Layer 4 of a small transformer language model trained on English Wikipedia (8 layers, counted from 0, width 128).
A neuron's activation on a vector x is SiLU(gate . x) times (in . x), where the dot is the dot product.
The model reads these tokens: "5" "." "\n" "\n" "D" "es" "pite" " having" " only" " a" " " "1" "." "8" "%" " ch" "ance" " of" " sec" "uring"

The vector x that enters this layer's MLP at each token. A number n stands for (n - 500) times 0.0037.
0 "5": 536,620,515,687,366,349,426,444,263,434,674,504,577,509,404,530,694,420,270,284,606,543,521,479,761,519,522,450,493,565,750,527,444,653,398,366,559,411,648,479,275,517,312,639,373,579,458,358,351,414,236,742,255,543,529,346,566,270,536,562,512,603,733,328,657,619,528,635,635,390,591,655,516,470,561,356,464,530,511,449,363,316,439,630,395,352,331,287,434,431,427,600,569,624,666,728,533,571,539,391,440,391,583,584,607,371,478,602,625,837,662,331,680,385,564,525,579,361,228,535,623,431,329,531,643,230,450,548
1 ".": 757,552,593,708,418,547,354,504,482,453,457,585,566,422,304,607,575,374,350,293,415,474,378,328,492,372,567,408,351,566,488,528,546,515,520,544,384,408,709,450,573,530,304,372,641,693,417,402,404,425,405,472,375,421,520,557,525,319,431,453,618,461,709,548,501,615,577,647,541,521,471,806,664,545,527,483,444,482,577,385,411,517,646,451,649,323,366,327,455,345,518,538,585,353,521,625,462,564,631,565,563,472,546,536,387,559,505,439,423,656,633,367,764,460,525,495,444,433,296,572,377,383,292,302,591,169,389,709
2 "\n": 423,804,678,617,488,452,345,425,432,290,286,473,569,647,289,541,566,391,416,422,500,506,305,394,666,433,512,451,500,668,510,484,477,431,368,541,464,560,616,394,684,461,440,341,858,575,350,346,391,493,443,561,401,453,400,415,602,286,473,479,542,587,581,556,475,596,676,350,498,563,493,665,632,559,372,443,378,603,513,379,294,413,617,230,453,538,277,403,513,491,709,572,428,477,439,654,436,415,472,455,431,527,294,601,549,626,563,429,384,533,429,445,713,446,518,669,423,379,366,482,372,332,301,267,292,197,417,710
3 "\n": 458,738,783,659,541,540,393,520,631,382,434,415,657,603,462,456,516,422,407,505,560,617,406,397,528,274,608,654,395,628,705,201,599,357,559,559,355,367,447,477,409,360,310,418,771,631,397,396,376,457,515,354,485,473,622,426,570,255,292,422,429,391,439,501,390,613,373,421,477,565,444,597,596,482,425,583,246,525,566,320,382,441,609,346,641,410,377,280,445,503,549,603,471,459,372,693,441,489,231,648,400,567,345,619,457,507,444,552,252,734,401,362,647,638,501,624,515,513,316,538,342,231,357,387,240,220,568,642
4 "D": 473,450,787,336,390,459,476,563,501,385,320,629,451,558,452,511,446,460,361,301,549,547,328,449,451,464,587,632,504,432,394,497,494,457,616,298,409,363,789,450,382,453,390,397,700,452,363,416,425,342,250,510,319,517,428,472,413,461,425,369,561,618,541,507,719,677,472,405,388,413,696,634,430,565,507,296,371,602,654,504,294,397,437,391,369,375,458,450,368,428,518,397,384,528,523,623,386,382,471,344,433,270,538,638,479,689,517,412,301,978,670,657,543,478,529,499,440,504,436,517,606,295,315,559,475,190,425,447
5 "es": 626,494,410,276,222,385,417,249,476,563,507,813,479,376,521,631,600,331,506,294,578,649,439,575,472,363,487,685,513,504,466,355,409,433,839,516,525,463,677,535,640,415,353,634,599,329,817,225,593,424,551,647,391,332,331,470,348,342,577,381,738,796,506,594,609,564,557,460,366,208,518,604,556,551,273,672,347,530,463,675,247,529,473,552,535,417,608,458,482,514,286,281,748,305,441,766,372,381,426,472,579,375,647,724,429,708,745,505,515,479,396,573,460,421,489,710,480,503,226,524,394,406,587,556,456,260,319,682
6 "pite": 672,309,529,320,500,397,440,450,536,528,274,747,761,694,444,420,365,415,417,439,427,584,446,562,525,694,428,602,297,405,630,441,687,575,626,482,476,65,586,417,782,297,236,549,550,573,582,581,648,421,459,440,379,386,487,424,199,580,629,366,477,686,477,480,517,569,637,698,270,257,172,667,460,480,402,483,650,532,712,348,483,391,363,343,714,395,369,313,368,305,393,645,456,492,554,778,654,667,636,342,669,501,551,646,436,492,667,469,549,691,496,327,538,120,520,673,652,614,420,452,487,269,435,532,542,300,553,818
7 " having": 536,268,789,452,571,304,541,490,485,374,202,699,706,791,485,602,252,369,347,403,287,758,384,444,661,505,558,610,179,344,497,432,597,598,439,452,708,432,634,347,646,379,187,604,631,563,504,648,573,312,497,255,345,520,680,521,546,393,413,475,596,574,324,385,550,336,709,535,237,373,414,627,434,713,419,513,612,700,877,312,534,438,431,384,582,308,497,453,606,493,515,482,607,369,410,706,597,678,547,452,651,568,590,713,506,490,517,450,540,613,638,453,573,321,461,392,499,558,632,486,517,256,487,621,607,256,490,614
8 " only": 517,561,745,350,473,410,362,493,501,278,532,513,771,546,426,512,269,640,325,668,460,829,592,467,603,526,357,469,221,396,580,563,794,539,368,380,605,567,597,553,744,400,295,416,667,268,434,397,582,363,447,326,333,476,583,748,525,356,683,662,574,843,708,407,586,158,879,698,482,465,364,610,380,518,433,356,583,578,885,346,431,560,532,403,546,403,524,418,581,354,362,553,492,433,458,595,562,718,234,366,629,336,430,630,453,545,627,384,630,796,664,404,757,274,396,315,346,345,551,589,513,385,681,731,809,303,521,838
9 " a": 616,508,531,401,501,313,438,447,537,466,342,578,736,362,535,522,573,492,410,540,367,926,538,528,516,471,452,464,343,620,543,534,741,503,343,342,407,603,483,493,672,257,420,667,578,558,205,333,353,312,319,454,546,416,586,605,510,288,378,588,590,581,524,399,455,354,461,513,537,581,430,764,557,736,444,570,700,629,725,526,439,459,414,605,481,263,501,343,632,513,373,604,532,368,429,496,377,510,452,308,407,180,546,665,429,590,714,320,299,765,591,513,609,523,522,442,319,613,394,399,627,272,462,546,713,210,511,514
10 " ": 545,536,560,600,453,447,422,254,494,568,389,599,454,516,508,542,480,615,498,240,510,821,297,417,546,369,525,627,453,360,453,635,534,666,391,427,499,634,574,645,602,276,351,549,574,320,406,493,159,379,428,503,545,666,421,506,461,142,612,532,537,582,635,475,515,375,524,522,511,556,327,759,584,749,482,540,538,533,645,457,451,543,572,533,411,560,502,258,506,632,661,467,377,536,562,578,486,513,560,413,495,433,336,652,447,410,660,446,449,464,497,554,656,662,443,611,389,521,326,643,502,420,522,601,603,178,531,663
11 "1": 508,697,483,679,538,530,337,427,471,559,402,642,405,329,530,567,501,444,287,398,793,644,372,577,703,271,481,599,479,565,602,716,719,473,460,373,601,623,634,576,470,397,224,650,381,365,462,380,457,314,439,635,557,712,412,668,499,394,494,538,484,651,615,428,733,436,601,642,523,482,359,624,449,409,313,469,540,585,599,433,395,556,468,578,507,500,798,302,426,429,541,526,441,560,330,651,427,560,481,375,440,408,366,718,361,571,651,305,602,548,642,301,672,694,430,364,481,541,411,635,558,206,492,568,731,213,442,570
12 ".": 656,443,555,651,661,557,432,456,476,574,529,656,561,433,454,570,464,308,305,201,559,444,503,405,538,361,488,401,428,502,285,825,598,581,411,437,453,685,703,495,613,455,249,613,667,552,765,507,360,440,491,442,543,666,590,595,426,398,435,486,702,377,784,640,649,413,395,627,583,683,523,686,666,485,414,501,604,423,651,265,407,486,596,614,706,424,558,330,512,233,487,401,615,429,590,589,379,533,538,376,463,379,743,700,346,594,636,250,350,505,554,418,633,572,562,460,546,307,471,627,396,376,644,222,607,239,229,793
13 "8": 694,769,320,552,748,472,354,514,472,591,356,540,316,430,432,486,537,421,408,569,764,741,426,521,736,239,372,620,576,497,684,702,546,642,241,417,633,532,828,676,713,527,437,597,401,501,604,362,396,399,463,433,570,514,394,482,459,402,344,351,518,296,698,334,701,336,623,625,636,421,609,816,700,509,541,408,616,551,606,294,318,557,437,680,607,482,423,273,581,491,458,535,537,646,538,474,432,436,540,292,549,432,432,648,389,725,642,455,789,427,751,282,575,627,581,442,319,520,277,604,476,202,616,346,525,272,311,645
14 "%": 629,660,488,721,539,402,518,444,499,616,678,469,737,442,367,354,580,405,457,236,543,633,490,729,531,464,552,655,668,313,488,611,432,753,470,523,471,403,693,780,684,451,439,618,661,756,661,348,497,524,407,553,457,666,509,389,520,312,745,443,552,480,745,427,608,380,495,512,597,541,529,859,339,480,366,361,666,633,683,338,287,511,472,602,613,404,230,395,518,571,416,637,594,412,500,725,234,458,248,392,258,322,539,491,550,637,690,447,552,732,493,465,723,263,636,361,500,441,652,545,543,431,414,392,501,243,331,650
15 " ch": 563,599,771,198,398,500,274,408,455,278,415,457,504,403,437,582,409,584,507,510,474,696,436,474,604,401,606,736,469,400,634,572,620,477,312,295,575,605,551,484,450,357,592,586,472,528,460,320,265,404,431,469,384,480,658,617,462,410,551,524,449,540,589,614,664,494,361,576,478,372,545,620,286,514,200,312,594,358,584,788,406,506,545,483,392,367,371,345,462,598,432,460,405,480,598,603,383,312,640,434,609,190,621,713,609,755,562,317,436,733,541,501,658,459,529,454,456,212,546,787,609,370,465,640,641,218,401,299
16 "ance": 461,364,742,472,500,344,509,318,341,248,246,723,561,506,583,576,402,521,299,296,726,650,492,645,559,566,757,292,358,96,268,612,524,486,389,408,593,437,562,506,501,360,227,643,482,486,469,607,575,625,516,396,352,298,290,534,561,373,474,596,621,287,313,575,581,246,457,704,664,645,425,583,469,663,538,573,564,465,628,383,427,419,330,489,446,344,238,519,453,405,300,440,715,601,679,603,358,514,383,561,316,437,718,794,657,663,572,569,672,588,339,541,608,394,472,446,408,235,181,600,743,217,451,547,412,279,462,526
17 " of": 474,292,591,154,640,422,403,423,370,561,259,553,565,379,303,636,627,465,468,349,417,582,493,634,557,320,533,537,472,254,710,490,806,633,256,240,470,654,781,467,526,368,266,676,510,570,465,525,607,567,344,305,553,354,440,573,556,437,519,555,404,600,394,336,476,283,595,227,430,436,448,613,525,646,421,513,812,466,534,294,477,369,333,339,583,313,467,293,441,627,300,643,465,432,631,521,402,551,491,480,478,535,523,554,481,417,576,455,783,850,426,389,439,324,539,526,481,472,580,479,309,443,407,377,479,220,566,565
18 " sec": 809,518,493,317,434,478,601,495,504,401,466,442,445,452,479,727,289,591,592,393,490,702,578,546,615,348,608,797,564,419,412,483,646,487,456,427,425,436,519,411,634,357,494,508,751,487,545,275,573,500,411,539,186,652,573,591,448,359,549,658,414,430,733,642,366,451,363,457,370,331,453,647,650,717,331,367,598,569,572,570,353,551,404,453,486,396,406,425,469,538,428,464,527,593,543,545,397,454,630,416,531,480,587,724,640,598,543,452,721,624,605,593,562,471,639,421,426,379,368,582,576,384,468,150,619,187,438,639
19 "uring": 631,467,568,301,567,352,220,432,346,352,446,552,393,474,411,619,622,479,521,444,559,622,382,480,669,467,575,296,439,390,504,519,702,561,487,246,526,495,466,313,454,404,287,557,521,572,425,476,554,604,450,472,426,364,381,562,517,313,607,579,482,494,597,382,374,416,650,461,501,351,349,736,496,537,537,577,780,439,789,331,724,467,251,405,704,533,256,523,674,360,131,547,420,554,477,660,395,665,439,164,497,473,469,655,423,404,437,597,616,906,531,373,502,233,337,418,550,615,542,568,559,82,483,600,346,242,676,629

Each question shows the input weights of one neuron of the MLP. A number n stands for (n - 500) times 0.0019.

n307 gate: 503,621,725,549,728,337,629,407,464,562,426,628,525,569,414,520,533,562,503,783,549,767,555,546,640,451,398,436,484,516,408,235,197,510,481,457,550,608,507,644,576,447,477,385,637,429,350,428,554,569,399,407,676,471,558,398,585,405,560,574,596,497,421,394,575,383,421,581,434,368,242,336,625,354,551,665,711,520,355,529,487,475,401,494,589,539,529,573,487,510,532,471,451,497,588,284,313,500,416,564,646,473,474,428,490,490,277,391,409,609,559,500,389,555,413,455,668,503,565,484,702,514,656,586,398,452,519,387
n307 in: 544,484,446,554,480,503,514,322,500,362,560,606,426,703,441,641,578,317,637,474,359,523,460,438,396,486,442,228,383,646,589,709,524,336,477,510,531,486,357,609,310,524,431,680,641,483,355,568,402,635,664,370,692,477,540,645,426,395,539,590,351,278,565,634,659,487,471,387,626,510,510,364,397,497,520,384,604,712,457,553,604,617,569,447,507,666,184,444,507,560,338,446,364,429,564,610,483,677,550,625,443,497,507,439,609,424,371,546,575,586,524,384,712,321,483,791,440,523,618,576,530,606,507,608,372,669,520,404
Its two highest activations, in order, are on tokens 19 "uring", 5 "es"

n191 gate: 497,441,597,603,415,454,358,522,542,512,470,512,563,454,329,439,491,625,364,633,440,488,476,232,446,466,592,497,666,610,509,383,388,527,594,491,581,622,472,509,623,394,352,288,630,377,436,414,370,582,620,410,559,476,373,393,591,424,568,713,569,500,497,435,509,482,471,500,537,528,521,336,497,453,563,702,503,669,485,595,376,614,390,310,458,518,527,432,554,530,435,597,368,534,563,581,570,596,725,387,455,531,662,214,269,434,427,655,635,536,473,554,509,419,574,425,443,550,549,545,518,701,443,618,450,562,314,602
n191 in: 477,359,497,415,454,694,497,279,281,428,370,613,431,444,526,493,464,497,360,609,624,568,539,540,591,497,540,549,572,254,481,520,415,608,522,460,540,579,427,477,444,766,567,630,554,559,451,454,331,688,449,591,681,690,673,384,493,377,538,429,545,581,494,436,638,497,611,393,583,689,329,477,416,433,503,546,327,514,425,580,556,611,506,366,230,408,510,602,657,826,339,533,540,606,552,516,579,480,581,439,441,363,448,421,433,565,285,516,440,442,536,720,449,597,507,533,318,618,332,429,464,469,444,292,631,391,602,506
It fires most on token 6 "pite"

n270 gate: 528,500,680,568,388,674,487,525,404,606,616,351,606,410,406,531,463,812,391,427,426,617,549,629,605,497,290,681,512,744,597,427,267,679,623,403,300,556,541,460,400,395,557,566,519,346,382,519,455,503,584,586,430,473,448,634,546,426,428,561,515,515,485,528,537,385,530,561,638,516,416,366,540,509,527,619,590,465,285,476,633,395,494,580,418,581,655,585,586,611,445,466,459,444,481,549,531,426,869,582,405,421,577,438,351,454,400,369,461,430,419,647,468,387,538,478,454,389,537,527,457,363,596,548,615,450,512,509
n270 in: 449,450,357,662,567,652,432,397,487,519,522,662,554,510,330,611,570,439,534,692,509,381,456,506,506,615,638,372,440,606,568,397,392,576,674,574,344,574,590,541,324,493,432,577,545,456,570,474,287,449,260,365,410,553,450,547,554,540,500,717,537,525,525,688,615,532,309,421,397,382,478,647,425,732,606,580,623,575,572,410,715,641,475,431,382,481,592,398,588,412,419,412,420,343,478,625,401,487,431,460,333,574,531,344,404,469,557,581,457,270,602,531,408,481,296,478,588,632,424,684,591,547,598,454,581,569,583,638
On which token does it fire most, and how strongly? 10 " ", at about 0.66

n246 gate: 494,541,500,449,431,524,531,515,333,506,414,482,563,394,389,383,560,467,520,482,560,432,398,451,506,497,506,375,479,645,462,295,692,736,503,482,531,524,433,352,664,648,491,552,491,518,699,358,690,548,541,390,616,565,440,509,605,600,445,518,660,459,526,371,437,554,506,414,467,752,422,550,509,383,538,476,617,410,476,653,356,622,500,387,541,521,461,529,569,446,647,647,606,648,239,402,739,285,735,476,467,383,461,491,462,494,442,479,607,450,494,677,695,423,445,443,479,617,458,405,423,342,488,479,477,572,468,568
n246 in: 383,401,358,630,352,269,333,642,538,449,603,348,605,551,346,569,576,557,525,488,582,509,371,625,557,643,446,559,582,419,602,596,424,418,384,312,513,532,391,372,532,477,429,417,487,578,570,631,371,364,477,584,539,466,418,531,478,608,506,444,516,444,442,448,541,298,380,369,605,580,655,509,541,488,441,628,314,644,659,438,443,546,417,556,689,592,434,478,425,422,478,299,698,662,547,484,468,654,563,429,331,397,525,494,562,285,462,661,412,389,582,351,347,441,374,447,400,699,475,450,628,384,613,602,272,597,494,584
On which token does it fire most, and how strongly? 15 " ch", at about 0.56

n249 gate: 378,328,405,463,659,662,314,555,628,618,680,666,317,483,638,726,585,238,539,451,537,553,668,672,406,524,275,260,779,417,553,555,676,550,461,544,552,445,387,710,240,521,421,551,455,547,568,490,612,439,395,360,431,527,534,437,716,405,592,359,407,543,529,521,497,557,572,510,373,538,520,607,513,526,540,456,577,587,443,404,315,484,606,416,626,629,416,553,362,534,351,601,507,463,557,533,520,403,507,540,396,507,563,229,444,346,384,414,445,427,368,420,350,330,559,419,463,366,554,480,383,358,382,352,467,612,398,397
n249 in: 372,415,436,465,346,394,484,402,503,571,576,355,579,458,569,510,474,526,466,513,561,494,424,441,401,552,471,513,676,437,378,588,596,417,519,526,562,613,292,677,477,671,624,409,713,659,522,393,400,391,404,585,389,532,663,579,174,497,500,516,232,500,506,562,410,420,494,468,377,316,606,462,475,559,390,490,631,361,357,469,372,410,553,592,447,300,362,700,302,621,450,548,484,487,605,560,571,287,468,669,564,366,465,587,516,472,452,509,429,443,442,475,338,513,428,545,617,307,580,374,671,335,430,394,318,496,341,601
On which token does it fire most, and how strongly? 14 "%", at about 1.1

n78 gate: 588,500,473,485,406,463,481,550,467,482,353,572,596,531,382,439,421,515,571,494,373,377,500,429,594,396,525,353,467,524,518,568,661,509,550,644,450,555,398,488,512,484,537,555,425,437,479,620,663,253,547,284,398,545,624,649,385,402,497,443,509,545,591,453,451,379,500,449,331,761,546,350,590,592,461,669,558,478,509,533,524,459,423,455,402,384,509,868,461,352,440,682,438,531,373,482,552,503,675,491,615,357,491,652,592,512,405,327,518,542,409,515,528,596,547,255,636,335,366,500,470,519,694,518,592,389,630,548
n78 in: 265,267,262,696,570,463,572,481,518,534,464,452,451,488,646,567,491,620,292,339,351,521,536,562,391,571,574,506,518,365,509,652,433,324,600,506,616,537,321,368,593,428,397,494,478,415,466,423,405,558,281,651,668,536,561,473,451,567,308,479,602,692,453,466,561,530,648,385,478,417,546,738,530,604,440,531,683,475,645,419,412,465,557,454,404,546,402,464,460,400,506,515,537,475,543,485,393,476,666,425,482,534,419,457,542,461,528,311,450,395,693,491,532,539,394,564,606,696,491,419,479,606,360,432,473,510,334,500
On which token does it fire most, and how strongly? 7 " having", at about 2.2

n221 gate: 597,408,516,691,641,466,471,557,453,359,398,632,446,528,491,462,481,497,537,759,559,370,603,516,575,333,497,645,400,500,656,427,650,506,310,528,340,443,506,592,443,555,615,446,570,714,528,554,722,387,623,661,589,515,351,395,525,373,470,519,555,275,303,529,447,381,385,376,510,389,676,448,429,540,555,554,653,542,388,436,509,482,451,516,552,450,691,647,522,466,503,441,506,402,665,491,623,537,395,332,602,538,438,481,491,497,383,334,452,319,660,472,516,642,737,488,478,391,387,432,528,391,456,476,317,468,372,624
n221 in: 540,472,356,460,768,546,565,594,457,373,332,508,475,526,376,411,474,552,508,469,675,494,457,591,486,549,433,486,463,651,525,435,333,640,533,421,530,451,646,599,555,769,462,439,488,663,460,634,486,451,398,343,506,744,434,579,604,446,542,451,537,489,598,476,497,480,360,557,477,302,523,477,631,461,509,576,503,595,531,424,486,383,590,540,503,500,604,556,532,509,395,598,608,561,345,654,500,446,531,506,414,585,651,488,658,434,558,698,486,596,387,562,652,548,471,658,446,293,514,645,304,518,437,396,432,457,587,514
It fires most on token 13 "8"

n310 gate: 476,370,588,509,433,385,294,506,500,545,608,384,540,394,379,207,494,366,491,305,500,431,581,608,443,607,543,411,503,485,559,475,340,572,395,427,271,503,497,470,521,243,630,632,417,392,506,680,406,433,528,422,596,464,359,390,461,484,588,515,527,464,474,552,585,572,497,617,396,427,476,378,407,597,476,592,548,453,533,553,678,365,385,371,470,381,464,503,518,521,435,452,573,457,413,491,552,356,470,606,503,602,590,570,651,548,646,693,430,624,439,330,294,631,534,431,593,494,549,569,455,681,500,538,228,497,665,413
n310 in: 436,461,487,483,527,422,709,665,550,487,167,834,500,473,543,483,487,500,670,447,530,577,761,551,647,486,507,457,490,732,700,500,544,607,507,486,635,514,623,414,629,545,476,408,483,543,436,290,477,490,545,596,620,331,520,474,403,423,333,553,633,533,520,497,771,681,552,387,616,622,412,430,537,484,361,541,463,497,673,487,480,692,385,426,480,422,487,500,534,423,480,584,473,378,483,553,720,560,487,454,430,469,473,392,431,527,480,768,246,352,325,533,580,357,424,483,520,556,412,646,527,465,353,333,418,727,290,533
On which three tokens does it fire most, strongest first? 6 "pite", 18 " sec", 10 " "

n76 gate: 482,299,585,408,461,671,280,381,437,671,468,469,503,686,407,418,344,429,583,590,723,153,472,442,405,489,589,591,542,413,400,659,507,338,661,514,613,632,468,483,557,489,565,518,746,465,322,629,531,347,441,353,471,472,433,538,532,308,414,651,507,416,342,529,479,635,252,612,504,679,539,465,511,386,343,550,422,544,433,469,567,651,493,380,552,575,567,275,454,630,625,504,758,636,532,454,546,222,634,490,352,428,353,269,479,535,414,462,466,309,717,451,493,623,243,669,507,538,447,462,654,612,585,493,569,654,503,444
n76 in: 445,540,437,470,448,474,560,489,394,518,322,265,419,530,468,721,374,441,532,572,691,540,291,710,258,452,559,504,357,642,522,526,529,482,496,511,568,682,586,602,586,515,414,388,534,431,459,585,328,814,519,507,496,297,522,844,511,443,504,540,322,634,314,380,544,412,382,606,649,638,670,692,191,536,641,403,518,443,442,645,621,582,359,354,489,604,614,371,284,540,504,537,604,533,449,565,500,518,438,504,420,425,533,674,590,627,441,598,383,543,747,812,500,416,534,372,624,271,555,504,790,566,588,331,367,563,461,533
It fires most on token 6 "pite"

n89 gate: 525,554,414,577,500,328,478,406,448,282,609,431,401,698,539,294,540,339,515,584,280,433,503,590,454,624,568,564,378,582,551,584,448,537,233,534,418,615,348,500,568,393,456,602,494,327,565,633,479,334,529,639,716,509,537,449,546,379,598,552,687,503,423,431,515,537,500,467,519,553,337,446,382,506,452,373,231,335,543,488,570,545,500,314,551,512,549,410,598,503,647,503,528,549,573,436,451,573,375,578,561,440,367,380,467,588,413,566,373,437,583,542,471,573,610,396,394,685,451,585,630,742,430,410,575,311,557,533
n89 in: 469,372,589,540,466,433,516,425,476,500,548,563,605,503,393,543,482,435,542,423,454,606,427,506,488,558,691,539,436,278,387,559,503,612,249,469,425,463,420,737,389,497,400,593,363,500,280,614,506,436,525,530,528,686,421,305,582,421,521,669,344,695,565,372,454,433,373,406,713,540,485,268,422,551,545,506,588,667,455,452,460,311,449,527,479,445,793,530,509,585,500,385,559,586,500,518,350,421,424,396,591,615,482,332,467,440,460,608,412,527,586,617,446,476,609,448,427,310,485,647,527,526,546,661,464,608,518,618
It fires most on token 10 " "

n154 gate: 592,522,559,516,477,625,416,410,487,401,477,674,406,708,356,415,618,543,350,718,408,588,624,490,405,464,566,497,484,591,365,477,628,438,544,477,460,593,530,523,460,621,490,616,641,669,474,487,657,513,497,506,403,636,389,232,376,500,475,617,448,361,312,416,678,464,736,575,483,566,326,513,425,551,607,324,526,670,402,648,480,614,551,445,381,424,375,465,330,507,658,291,636,619,448,455,546,441,546,789,454,627,224,437,571,613,543,632,500,551,566,597,554,681,480,539,568,478,543,351,552,507,660,382,683,451,628,506
n154 in: 372,497,506,575,466,618,408,395,460,544,414,268,459,610,654,606,447,265,439,570,419,389,574,326,469,491,585,365,488,616,485,658,662,336,314,450,487,484,324,485,676,618,351,680,599,568,463,638,582,416,558,429,392,629,519,674,491,607,437,552,485,497,533,602,538,444,597,596,626,400,600,518,448,351,515,453,531,275,383,552,354,404,604,478,534,481,494,509,627,438,454,643,469,560,528,647,294,553,466,555,552,611,352,653,527,617,440,512,413,714,622,353,600,589,309,543,426,545,706,383,607,572,466,427,430,646,485,500
Its two highest activations, in order, are on tokens 2 "\n", 5 "es"

n250 gate: 534,487,395,564,669,405,689,593,322,365,517,563,735,609,451,517,581,595,520,467,298,687,554,476,419,395,435,350,540,613,437,407,419,560,451,561,348,323,281,447,616,476,579,541,631,641,473,446,628,368,223,610,765,414,450,609,483,311,582,410,390,629,431,517,537,369,510,513,541,524,317,467,317,388,334,476,409,326,480,619,470,716,474,537,361,507,611,658,550,460,632,554,507,442,577,597,585,594,500,583,286,624,630,744,645,423,344,546,611,447,530,563,545,617,462,698,517,621,486,710,433,504,604,441,385,431,457,640
n250 in: 320,318,576,465,479,673,686,813,449,514,462,466,566,472,356,486,545,556,419,497,507,346,352,511,565,392,490,578,583,446,551,588,483,569,500,500,440,549,503,514,402,479,757,762,722,517,542,375,460,483,572,422,468,541,431,327,479,357,828,360,238,412,380,592,646,410,758,575,545,420,382,503,681,423,354,731,528,543,558,608,249,527,466,747,635,521,686,352,558,428,527,541,573,302,411,623,542,596,661,443,551,578,445,490,500,480,375,307,370,493,396,384,578,585,602,411,568,503,399,473,561,562,404,453,439,516,389,674
On which token does it fire most, and how strongly? 2 "\n", at about 0.55

n85 gate: 362,378,552,470,526,635,367,403,708,598,613,532,419,615,663,477,645,447,372,436,464,497,559,217,422,563,437,633,441,377,510,467,261,591,288,626,537,665,609,645,497,557,380,682,570,376,484,543,535,415,578,616,400,423,598,432,451,374,468,513,552,484,513,473,484,356,602,279,669,616,382,610,558,602,500,304,490,514,519,593,458,525,404,432,384,302,529,513,373,432,760,435,404,477,565,655,503,399,623,551,620,403,299,631,571,303,457,658,639,596,638,516,409,536,513,712,526,525,569,639,529,410,715,542,497,612,580,451
n85 in: 578,427,422,494,578,365,518,637,512,269,512,526,716,542,640,518,272,527,666,555,592,479,583,570,354,608,636,612,497,594,471,439,407,479,428,693,457,482,464,677,452,647,436,424,589,467,263,358,448,602,320,314,372,638,473,688,506,351,378,512,515,468,372,689,428,434,535,556,424,428,509,364,653,436,353,561,709,500,589,594,563,590,655,545,550,446,485,529,497,417,608,560,412,515,583,521,431,518,417,403,491,610,420,581,579,290,440,535,529,482,584,574,586,450,411,560,562,445,368,509,512,560,458,544,477,650,363,417
It fires most on token 7 " having"

n69 gate: 583,422,629,636,275,586,389,372,388,537,359,786,386,547,474,430,603,637,687,536,454,474,378,611,540,397,564,572,513,350,477,278,314,359,506,447,480,477,460,552,597,276,524,500,490,293,609,654,413,696,442,464,527,568,536,526,579,510,455,526,627,477,381,561,710,497,616,411,591,363,610,350,556,610,448,399,411,562,405,376,394,272,516,457,396,470,344,742,566,480,487,378,296,320,566,533,510,480,461,649,395,517,418,507,594,435,500,607,241,279,596,399,702,595,409,513,395,596,543,484,484,590,530,623,406,489,590,533
n69 in: 531,664,383,510,503,603,580,629,428,569,442,399,373,421,624,527,452,493,407,527,599,480,415,632,746,382,503,547,514,544,219,476,764,401,550,528,584,393,260,297,722,377,440,427,500,500,366,555,406,528,639,520,587,233,452,584,538,407,560,480,591,618,483,475,683,418,447,633,670,535,404,284,453,627,335,684,363,418,429,325,534,434,550,442,540,410,466,530,544,449,601,391,399,424,674,358,362,272,548,775,548,472,412,490,668,358,528,689,242,530,421,541,649,436,472,602,653,513,448,432,422,561,459,487,513,273,423,591
It fires most on token 2 "\n"

n121 gate: 462,483,536,428,480,482,432,451,698,439,548,407,449,402,490,610,393,451,468,433,401,467,477,355,475,667,485,271,358,400,597,612,439,457,525,487,547,454,438,603,515,461,549,554,445,546,385,456,440,390,489,472,534,477,434,455,510,505,418,482,462,415,542,635,531,248,438,414,358,546,549,558,555,500,435,559,609,497,485,618,419,507,470,454,450,490,569,468,480,627,588,457,456,533,642,510,554,363,553,500,386,500,535,538,537,563,410,648,305,555,342,397,487,379,490,459,568,359,462,314,699,559,505,532,363,363,411,495
n121 in: 439,424,500,542,625,411,477,585,412,467,325,538,484,391,519,458,472,550,786,603,660,467,445,534,426,394,640,618,456,549,465,525,475,605,460,497,523,581,550,508,545,543,472,466,508,505,464,587,476,483,359,618,514,598,629,440,442,471,492,552,418,544,430,571,536,674,583,569,699,399,514,282,481,586,595,514,497,288,577,582,561,441,535,478,476,514,301,522,577,552,571,415,438,419,503,448,497,431,700,584,445,395,705,464,294,445,662,636,567,386,367,443,580,448,392,459,607,591,481,683,342,418,489,527,541,611,403,440
On which token does it fire most, and how strongly? 15 " ch", at about 1.1

n218 gate: 487,503,420,481,551,635,415,432,560,385,627,399,591,519,481,372,676,542,544,450,392,475,796,497,395,506,448,497,471,405,441,646,481,421,565,542,543,452,455,415,594,575,415,581,425,703,276,581,833,452,374,462,611,623,440,506,519,593,444,532,547,509,478,199,416,503,450,544,545,552,433,532,282,434,412,769,420,556,529,277,506,457,309,573,541,490,609,525,541,783,556,318,600,626,532,598,622,513,624,481,548,526,525,542,519,522,606,412,630,296,433,383,408,478,601,580,380,553,455,509,569,419,497,406,497,357,569,216
n218 in: 515,491,559,565,556,587,497,465,531,519,521,327,632,686,614,485,379,677,524,747,349,466,488,440,571,335,653,497,540,552,596,541,485,567,464,662,456,350,597,576,497,414,431,500,355,595,401,410,542,485,821,558,450,503,534,366,438,660,401,610,223,375,632,456,342,519,512,528,487,416,395,667,549,500,454,609,552,497,381,570,577,623,533,583,340,475,679,443,478,656,464,383,681,453,595,393,429,675,561,385,770,519,503,546,470,595,394,442,503,427,413,670,637,610,484,442,613,455,506,543,363,458,359,521,491,419,386,540
It fires most on token 4 "D"

n115 gate: 511,527,466,700,522,435,571,420,503,469,467,616,447,483,402,360,604,511,426,451,640,453,570,657,478,525,608,428,394,445,445,377,483,461,546,650,529,551,372,423,653,563,580,443,595,436,640,602,612,613,427,572,623,539,433,409,447,462,397,447,486,494,511,494,413,402,601,392,446,554,506,483,231,546,511,378,517,451,461,610,561,641,574,455,478,500,382,511,606,489,492,581,568,542,341,348,692,419,350,519,408,500,392,539,440,386,531,734,243,508,702,519,361,467,652,570,572,609,556,486,566,571,573,470,505,295,459,403
n115 in: 384,473,411,637,579,507,639,580,480,359,673,490,422,497,337,610,603,583,510,410,630,564,548,420,432,276,614,439,230,520,453,643,514,571,434,503,647,483,521,530,635,391,647,351,608,537,442,566,487,452,422,372,657,598,715,429,626,408,530,449,399,561,470,717,483,459,749,446,611,462,514,554,378,413,551,344,585,433,893,537,394,739,540,320,493,552,404,500,613,510,651,490,452,528,500,392,576,466,422,567,646,325,446,678,537,456,621,608,384,624,600,722,751,422,535,439,510,490,586,368,429,626,432,193,607,543,357,500
On which token does it fire most, and how strongly? 14 "%", at about 0.87